Layer 4 of a small transformer language model trained on English Wikipedia (9 layers, counted from 0, width 64).
A neuron adds its activation times its output weights to the MLP's output. To switch it off is to set its activation to zero at one token and run the rest of the model.
A neuron's activation on a vector x is squared ReLU(weights . x), where the dot is the dot product.

Input weights of the MLP neurons that the questions are about. A number n stands for n times 0.0011.
n16: -58 140 -196 -46 -156 -89 146 -353 -323 -55 -117 84 206 -182 -41 -59 -330 -24 172 29 -37 123 25 -106 -23 53 288 5 -137 145 -9 60 -72 44 25 160 -100 124 121 21 182 -159 -287 -53 -83 8 352 68 124 -65 26 289 -327 88 32 207 -60 -155 -8 -244 72 -95 -276 -20
n22: 249 267 31 -80 109 169 44 -119 -130 220 -308 -59 102 -255 225 138 23 203 239 -26 27 -155 76 146 298 191 91 23 -160 -160 127 189 90 -268 27 158 -130 169 -56 -253 -40 -75 16 -287 125 -124 -79 136 -144 22 -91 -73 -24 44 -8 33 -136 -35 -8 -162 133 168 91 20
n34: -110 10 47 143 -238 -57 -119 170 14 55 97 243 80 -79 92 -79 137 408 157 90 129 -78 8 60 223 64 30 -92 -40 -15 188 0 -262 16 325 26 120 268 -57 11 367 -52 -200 -78 65 -2 165 -339 208 -105 -136 -260 -208 42 -278 243 -298 -87 -125 -25 -55 116 -306 -281
n68: -75 -216 -223 93 -90 -42 -179 -30 -118 102 -63 -111 56 -85 58 -282 109 264 30 117 44 -291 -99 -35 210 246 145 6 -316 58 -95 -77 -201 146 201 1 155 139 -194 -122 445 171 97 194 388 68 -111 -77 -101 3 -110 -289 109 -131 189 76 -266 32 74 3 105 362 -273 45
n83: 298 -148 152 -54 229 291 53 48 -159 79 -58 62 60 -138 -14 -87 -103 40 207 89 -160 -199 -133 48 171 -36 257 -112 -140 -287 263 79 -93 -136 39 379 101 326 -66 -121 169 -267 134 5 19 -41 175 269 -372 -342 -161 227 -391 197 -116 42 -145 32 -97 -51 111 48 -19 -40
n105: 221 -221 -43 173 -38 76 -67 -236 174 120 -197 -175 -16 -306 14 -23 -35 121 -192 -267 203 -76 12 -158 58 316 192 3 100 -42 250 57 118 423 109 29 11 96 58 -228 -29 -119 91 238 -202 1 -10 121 -63 103 -123 183 -239 -19 77 -125 -56 -31 -153 83 108 250 57 -202
n137: 245 -36 193 51 -71 179 -312 -113 -71 55 -179 77 249 -187 -82 -50 -54 60 -165 191 -249 209 57 -266 -19 88 138 5 -49 -3 19 -28 -113 -171 492 353 -77 -14 76 -87 157 -192 374 165 364 -153 -81 -96 -62 -9 -293 141 -100 -18 1 253 -346 -52 88 -140 8 -87 -157 -102
n139: 84 -235 111 144 -112 -201 41 -93 -45 258 27 214 -46 -127 424 34 2 -46 243 62 335 -43 22 -126 165 148 72 -195 -88 -239 34 -63 36 83 -106 174 -201 237 -307 -84 -39 53 65 -45 -20 -148 109 115 -51 42 -103 21 -61 -50 155 -48 82 -148 -203 -154 113 -52 -193 -51
n157: 27 -160 84 -5 343 -275 -224 -141 236 339 75 -308 -66 25 185 16 -274 26 244 -15 98 -271 220 -23 86 -110 -17 110 -27 23 61 -210 311 55 62 38 173 192 240 50 386 -62 -21 -9 -107 -245 45 -142 87 -48 -253 -11 -137 31 86 195 -304 -5 86 99 75 66 -252 -55
n170: 238 53 340 75 165 62 -101 261 -109 195 -70 24 -46 -177 -162 -204 62 -88 66 -109 -7 -9 218 -88 465 -110 39 24 -277 -266 64 162 193 -102 96 202 -223 250 61 -45 -31 -211 323 -313 372 -150 -6 -88 -73 25 -307 -280 -216 2 -62 212 95 -213 -101 126 309 285 104 -64
n207: 54 -311 195 -166 168 -150 -115 4 36 192 -94 -15 110 -265 -139 -227 111 -39 -24 -14 224 -41 210 121 119 262 466 10 -54 41 246 71 -14 161 183 103 -168 257 127 -339 293 46 -154 -237 205 9 215 -289 -142 -49 -83 23 -15 185 194 -49 87 -127 -98 -117 -112 136 -130 -91
n208: -84 -163 291 127 49 -5 -69 -171 113 -69 80 -251 -59 -107 87 -89 -254 210 130 -22 321 -72 139 47 68 235 -36 -111 49 -68 -16 -13 -86 166 127 33 129 158 35 -22 357 -100 141 185 27 65 244 30 -290 194 -160 -140 -162 -107 -157 285 -138 -122 24 -129 13 -60 -366 66
n215: 150 -20 242 -50 -256 -8 68 -95 -281 262 -33 -105 86 -128 27 64 -222 68 -336 -109 -43 58 67 1 205 136 -72 -249 -106 -35 -28 103 -63 80 112 69 179 -61 429 -128 77 -156 12 193 492 141 -11 -42 -289 -256 -414 -20 -108 237 -82 81 -307 -106 12 199 214 -7 -216 99
n265: 71 15 -13 26 -76 -106 -86 -33 56 236 -65 -54 28 162 157 -142 143 29 -48 -12 -134 -135 -230 -125 18 19 83 73 -261 -171 178 62 159 92 -242 -143 86 81 253 42 163 -116 -15 104 192 17 96 -281 190 128 -132 60 -127 78 -56 92 141 16 -278 5 -9 74 -179 -171
n310: 366 -214 -252 -77 128 127 -97 175 22 50 -182 103 307 -69 -82 -146 100 151 -42 -234 -314 -235 92 -121 49 236 160 -224 218 56 195 -125 27 -292 180 174 144 222 245 -175 199 -206 266 -75 6 -268 -85 22 32 -199 -56 74 -196 -255 55 -75 47 -173 62 79 145 -26 -67 -183
n351: -114 35 -114 -202 32 78 -231 -141 204 -44 -1 -186 79 -56 -161 83 -42 175 -99 73 -48 -54 0 -142 29 -27 401 22 -25 -102 84 18 -165 -32 104 291 -59 83 -22 67 17 -296 350 -24 172 49 47 51 -205 116 -44 -239 74 237 -88 -6 20 -91 129 -243 39 -108 -28 -222

Output weights of the MLP neurons that the questions are about. A number n stands for n times 0.0013.
n16: -166 38 -249 137 22 -48 75 -9 -73 416 45 37 230 -16 33 -103 117 -12 -242 -119 77 -13 -224 -25 44 24 54 -16 -42 7 36 87 76 28 -8 60 -27 122 -90 -10 -132 11 84 -133 39 33 23 -258 -146 -102 -174 102 -11 101 -46 -5 -196 -39 354 105 172 -101 -42 -63
n22: -99 65 -174 -172 -43 -69 23 3 141 67 -50 -163 -279 155 87 1 309 -179 -54 79 62 204 91 -78 100 24 206 90 29 -86 -13 -8 -168 56 -29 182 189 9 -92 94 -125 44 -74 12 130 -125 192 -23 59 -55 -12 -241 -46 -55 103 3 119 -67 155 -64 -239 -71 -25 -131
n34: -192 81 -184 -43 -157 -9 7 -52 25 -62 -99 290 -135 -149 -24 75 136 -105 123 5 -112 -107 -70 -166 -91 -119 51 77 228 -123 7 -27 110 67 49 19 -31 -10 115 215 -178 229 -255 -14 -25 175 -78 -102 292 123 126 -90 168 24 -185 -122 172 122 114 -23 -42 -13 -156 104
n68: 43 -141 130 37 122 173 19 -4 -68 -102 -17 58 -159 -17 248 -49 -269 22 214 140 -156 95 -35 -127 47 166 171 37 10 46 47 -10 -213 -195 -84 9 -126 68 -130 -4 -9 -136 -116 86 5 123 -136 -199 52 -126 -55 112 -89 -152 121 62 209 92 -104 135 73 59 190 -176
n83: 69 263 -225 70 38 11 -143 -92 108 148 -127 -289 -113 -37 195 -86 55 -274 28 54 66 232 -36 -25 123 -122 -52 129 15 41 -151 78 296 21 40 -129 -55 70 -75 -43 60 99 -94 -65 -115 325 -117 -139 13 46 -93 -163 204 -294 75 68 -44 335 57 103 78 -121 -45 -217
n105: -214 -21 -45 -203 118 22 80 175 -28 8 150 22 244 316 -77 -159 -11 -145 229 -28 -162 -3 -15 66 -40 -159 188 -58 -168 -42 -179 -105 -106 -197 69 86 -39 127 42 35 179 -8 8 -113 354 -77 -54 -74 126 -107 -35 67 -83 -11 -109 147 45 -2 -97 48 179 -62 -115 110
n137: -67 -138 -201 -150 23 -436 83 23 -58 -25 30 292 59 -76 21 -59 137 10 200 -129 29 123 -79 -69 -23 116 146 -2 -1 136 57 64 -37 45 -39 46 295 -16 43 301 157 -11 -228 10 -36 49 -79 -109 -56 16 -142 -179 -9 -85 195 37 6 103 -215 145 153 -42 -133 -132
n139: 71 18 20 -140 -167 209 55 145 37 -184 -144 57 94 58 -167 -94 -3 -131 -106 165 182 166 31 -27 -163 -186 -60 207 -106 -124 -30 -65 44 -146 -10 108 1 101 -13 -43 119 113 -72 81 134 -259 163 164 -71 -70 86 -29 95 83 -36 -31 51 129 -12 -94 -233 80 33 -62
n157: 22 48 71 -12 -7 -52 -40 4 108 -17 16 -133 -300 -18 205 38 257 -109 21 -76 -14 44 129 50 -43 177 34 -17 -86 22 97 -35 180 66 23 -235 -44 59 35 18 244 77 82 -23 -243 -310 23 -114 -81 30 -37 66 -16 -139 -364 -168 -96 238 -37 93 -104 132 -58 58
n170: 44 -63 -141 115 -58 -201 -161 -117 -268 106 -193 202 -30 -51 -56 9 80 -121 -4 -218 -170 -23 263 215 193 -103 120 107 32 -91 93 109 46 -231 -146 -68 234 14 135 57 -249 51 156 -228 126 127 34 -175 105 -27 120 18 -22 -130 129 -245 306 35 -178 62 85 -266 127 196
n207: -21 89 -111 127 53 -325 -5 -92 103 60 103 99 -6 -195 -157 226 137 -211 -243 147 172 206 -24 -117 151 -12 -47 172 11 60 -47 -79 -30 31 8 -199 45 26 -53 78 -135 117 -25 -275 -67 -229 13 -13 -7 -37 103 -24 158 -16 -23 24 237 -14 -33 33 -162 -201 177 223
n208: -83 37 1 152 -67 -104 70 133 -52 -258 2 33 198 -13 -51 105 120 -35 -92 94 104 -102 -10 -32 -54 -9 50 123 -36 80 -46 129 -55 -157 -24 59 57 -43 -237 -49 -244 194 -145 -2 18 -87 -13 138 34 -27 329 -56 -94 14 -142 -158 236 3 28 -100 209 -230 137 3
n215: 103 -22 118 92 -19 -134 116 -42 170 -71 -75 -131 34 185 230 -75 129 75 -2 19 -52 -50 38 -166 -14 -78 128 144 29 481 140 -110 210 -147 227 -231 -113 57 -167 58 -70 108 -217 -107 -112 -82 -167 -55 38 -68 52 114 45 48 -43 -3 -136 -32 16 101 -101 -177 -218 56
n265: -94 -44 -32 52 107 15 -177 46 50 -94 22 -93 191 -29 -11 46 23 228 45 56 99 -91 1 38 67 39 11 -125 -32 128 -71 99 91 -30 49 4 24 -250 -139 -42 -137 51 -200 -110 62 -115 -96 28 -90 127 -56 -18 16 73 105 -87 -160 87 80 -72 -135 46 46 93
n310: 73 -23 215 -172 -48 6 22 -165 -235 -220 50 -86 -94 160 150 -183 -54 -129 -29 -30 100 52 -68 -182 29 -187 -40 212 61 123 59 228 -60 237 68 109 85 167 -141 67 -156 -152 -37 -75 83 -147 -36 -102 137 97 -43 210 112 206 142 -21 -175 146 -80 -27 50 -282 -214 361
n351: 160 -127 -47 26 -123 128 96 53 -135 -61 -12 -14 -45 94 121 -93 29 -57 -36 -12 -137 19 50 106 -8 35 -208 -104 82 196 54 1 -51 -45 -133 -166 1 -26 -39 105 -145 48 -195 -160 -29 196 131 103 -58 -44 74 -1 -48 40 -39 82 24 -23 -199 0 102 102 -74 263

Each question names a token from some text and the token that comes next. It shows the vector x that enters the MLP there. A number n stands for n times 0.012.

Then comes g, the gradient of the next token's log-probability with respect to the MLP's output, scaled to length 1. A neuron's effect is roughly proportional to its activation times (output weights . g). A number n stands for n times 0.00097.

" |", then " 1"
x: 26 -21 -102 -56 -104 -53 1 -72 -5 -45 14 -22 -184 -21 64 25 33 -39 112 14 113 29 59 77 55 74 28 -15 -48 29 79 9 2 -20 -150 43 69 -114 77 314 -134 78 -83 8 -57 -202 17 2 -63 37 90 3 12 -4 58 3 54 181 -4 -74 -152 35 1 -80
g: -17 10 -70 133 -143 54 -24 111 -192 57 74 -1 14 -65 -6 114 -119 67 136 200 -7 -44 80 180 -74 -211 -160 43 -251 216 113 -126 171 -174 -5 255 51 5 139 -126 174 29 15 -153 -236 21 -6 -22 188 42 17 -152 -90 380 -137 -63 -46 131 -41 -146 69 -91 -135 -155
Switching off which neuron hurts the next token most? n139

" Institute", then "s"
x: -109 -96 41 14 -67 -133 51 35 -63 -183 57 78 -122 24 131 10 145 -115 -76 100 -5 6 -44 -62 80 -3 3 -41 0 -35 45 -7 1 -57 23 -13 -42 -45 -77 151 42 53 -51 -82 -45 263 -18 24 127 0 7 -11 -54 109 -42 -106 -28 231 -91 -91 31 92 48 -9
g: -69 -95 -45 124 23 -70 137 187 -91 -162 138 14 -129 -219 -51 8 -115 213 69 84 73 36 113 221 -149 -41 208 97 -228 -14 -202 55 112 43 -224 -80 13 91 -48 -153 104 -297 -24 193 -93 154 -76 208 190 3 -19 -41 -104 172 55 -94 -141 -64 -23 176 134 36 -166 -156
Which neuron, switched off, raises the next token's probability most? n34

"mun", then "ology"
x: -59 -23 94 34 -65 44 47 -2 104 -201 19 -4 -165 12 0 9 89 37 -109 58 31 8 -12 38 14 -28 7 34 58 63 -17 42 -65 -124 -102 15 -144 -137 -1 209 -4 17 22 12 -187 154 -22 109 -27 103 55 -8 5 33 -40 16 -160 23 149 -122 -28 183 -38 -52
g: -178 14 117 -161 -29 126 168 12 -33 -124 -175 26 -147 -128 243 30 270 -172 -3 145 79 -101 3 -85 13 22 137 -101 -161 65 -227 -38 -115 135 -27 80 342 81 -168 12 -80 25 110 -126 -5 0 119 -56 26 -93 -218 117 88 -174 170 -165 19 -41 -170 15 -38 177 111 240
Switching off which neuron hurts the next token most? n351

" were", then " reference"
x: 29 18 62 10 -141 -156 7 63 -89 -16 9 -76 -167 27 -27 73 10 -112 -73 -79 9 3 35 -67 68 26 1 35 -54 62 27 -21 25 103 72 -34 -69 -98 61 224 -35 62 -119 3 42 245 -223 -97 -11 3 49 52 136 -20 -86 -43 -12 188 -17 20 19 13 15 36
g: 188 -167 -137 64 -50 -90 204 -34 64 107 -333 -18 -232 -9 91 107 87 161 111 31 -201 178 -136 2 179 -18 -26 71 39 99 -184 98 -94 105 -40 -260 184 -33 7 53 -80 -113 197 -197 39 34 -25 -26 -58 -154 60 16 -150 25 170 256 9 -5 29 8 -46 -78 191 -267
Switching off which neuron hurts the next token most? n215

"that", then " ("
x: 114 -69 24 32 3 72 41 -69 -62 -208 -69 -36 -136 -64 39 48 -38 36 -2 -71 126 -21 -131 -58 -25 84 37 95 -3 69 13 26 55 132 16 -21 -26 -184 -47 16 -106 -66 -7 40 -140 171 -32 34 -93 23 183 -57 24 -55 57 -97 7 224 89 -58 41 -49 106 23
g: -47 9 -203 -120 -23 90 -280 148 77 -214 330 98 83 111 13 53 -137 -19 10 -109 -133 3 -29 -20 -180 92 215 -17 78 114 -127 -145 -104 -192 9 135 57 71 -28 105 160 -122 204 -152 161 23 46 137 -52 -92 36 305 -56 223 -9 98 -6 -73 -91 -104 -93 -216 47 -148
Switching off which neuron hurts the next token most? n105

"1", then "e"
x: -79 77 32 -28 -95 -87 11 -47 -89 -216 -128 -33 -67 51 -74 70 75 -13 134 54 65 91 -3 -7 -33 1 7 137 -66 -2 -116 32 -16 -13 -148 -105 80 -2 38 46 -33 47 -107 35 -75 139 25 -43 103 148 12 163 -59 -9 25 -79 125 159 -91 -16 -96 10 153 -72
g: 109 -105 -89 -16 -13 -9 43 -135 78 -185 113 46 -56 128 37 -4 -52 -18 -279 79 119 -3 -78 73 191 -93 -57 -191 75 116 104 153 92 -137 -64 -109 120 -158 -149 192 -267 -199 185 -10 -89 175 107 261 -94 126 141 138 139 -75 -30 85 -330 -159 49 -82 -34 -95 23 166
Switching off which neuron hurts the next token most? n265

" or", then " stress"
x: 142 11 48 -97 -50 115 -88 5 -4 -169 -20 86 -134 -22 -80 -4 -60 -45 -98 76 -21 152 -97 -4 -53 -27 12 -34 37 30 -15 -3 -74 -13 16 15 -55 -281 -20 105 -72 23 5 81 81 216 -81 -22 -7 -40 57 29 44 -18 129 14 -50 216 135 -15 19 -14 -22 11
g: -190 -132 -251 43 40 88 72 330 46 -2 -47 -108 -60 194 149 -198 -40 -295 20 -68 363 -72 -26 -192 126 64 12 103 -170 19 48 -27 -76 -5 -26 181 9 98 -12 -76 43 54 -222 200 -11 84 -42 23 -119 7 -209 -65 -70 -13 115 115 -51 71 121 222 124 -105 -115 -91
Switching off which neuron hurts the next token most? n137

" |", then " "
x: -7 -7 -11 20 -49 -13 2 -41 52 -27 7 -33 -178 55 26 28 83 -96 100 -49 35 63 15 -7 15 55 -17 31 -6 68 -17 -67 13 -10 7 68 21 -30 24 384 -3 8 -41 -5 -65 -351 -22 -35 3 -130 30 50 -21 -4 -88 36 -69 170 -2 11 -33 12 15 30
g: 3 3 -181 -203 -126 54 192 -30 8 -59 61 -305 -61 -94 -65 -66 400 -61 -49 -155 253 88 -16 86 19 -154 -74 51 -89 265 -102 3 12 248 -11 -80 -44 139 54 -29 -176 58 -63 56 -98 87 -132 -120 -77 -43 4 -86 142 91 -10 -165 89 95 265 164 -154 64 -34 155
Switching off which neuron hurts the next token most? n157

" Co", then "mit"
x: -21 -111 -50 -12 120 100 117 48 12 -234 -11 -41 -67 126 -78 33 111 -36 -204 39 -78 -46 14 44 -6 34 -27 -109 45 170 60 -14 33 -181 -14 0 127 36 -88 6 -7 40 113 -71 -35 -10 -139 136 -57 -21 151 57 28 -2 -155 1 -8 41 11 86 -10 69 -15 -50
g: -136 77 -9 -149 92 77 99 162 -112 -64 -141 50 -9 -43 86 -196 -30 -46 -91 104 214 -259 -113 4 -63 -147 -54 110 164 17 169 -31 1 46 160 72 -88 27 -165 59 -189 122 56 108 118 85 -8 -130 -101 -83 75 -261 246 -169 294 119 201 -112 -305 -33 -47 135 -51 88
Switching off which neuron hurts the next token most? n310

"d", then "ino"
x: -70 -53 36 48 49 118 81 -90 91 -212 26 -75 -91 90 -120 95 -124 -4 -45 8 58 -82 172 60 -57 -7 -21 -11 83 43 -31 -48 -88 -1 -125 3 -79 -112 -45 38 24 -33 67 -9 78 150 8 47 -34 -6 51 8 -63 -3 67 -111 36 185 93 5 -197 -25 -33 186
g: 30 -162 55 66 -22 -140 -22 199 -35 92 48 -137 45 72 47 166 -109 -173 82 112 148 32 -114 71 247 206 -147 -227 -100 78 136 -4 63 -160 -46 25 -34 -257 -127 21 65 83 -128 285 25 -61 140 -2 -85 76 -118 -141 -135 107 -444 -51 -67 -21 194 4 9 89 65 85
Switching off which neuron hurts the next token most? n208

"1", then " molecules"
x: -41 108 52 -4 -69 -129 70 -51 -135 -185 -129 7 -79 63 -68 66 27 10 217 76 10 128 34 6 -38 42 -64 92 -130 47 -137 36 19 -16 -141 -91 38 -32 -26 71 -17 85 -121 15 -81 97 30 -30 127 116 60 119 -62 -5 -1 -104 89 118 -69 -28 -77 16 103 -37
g: -113 78 33 -141 197 140 26 -72 85 -164 -19 -292 129 -51 -56 -45 199 -1 -40 5 81 30 -133 -144 167 53 226 2 115 42 38 29 172 125 154 43 -155 187 34 -90 303 23 -1 182 -138 84 -127 -274 71 -134 -86 23 -85 -20 -34 3 7 -5 -210 120 -61 -54 -96 -364
Switching off which neuron hurts the next token most? n16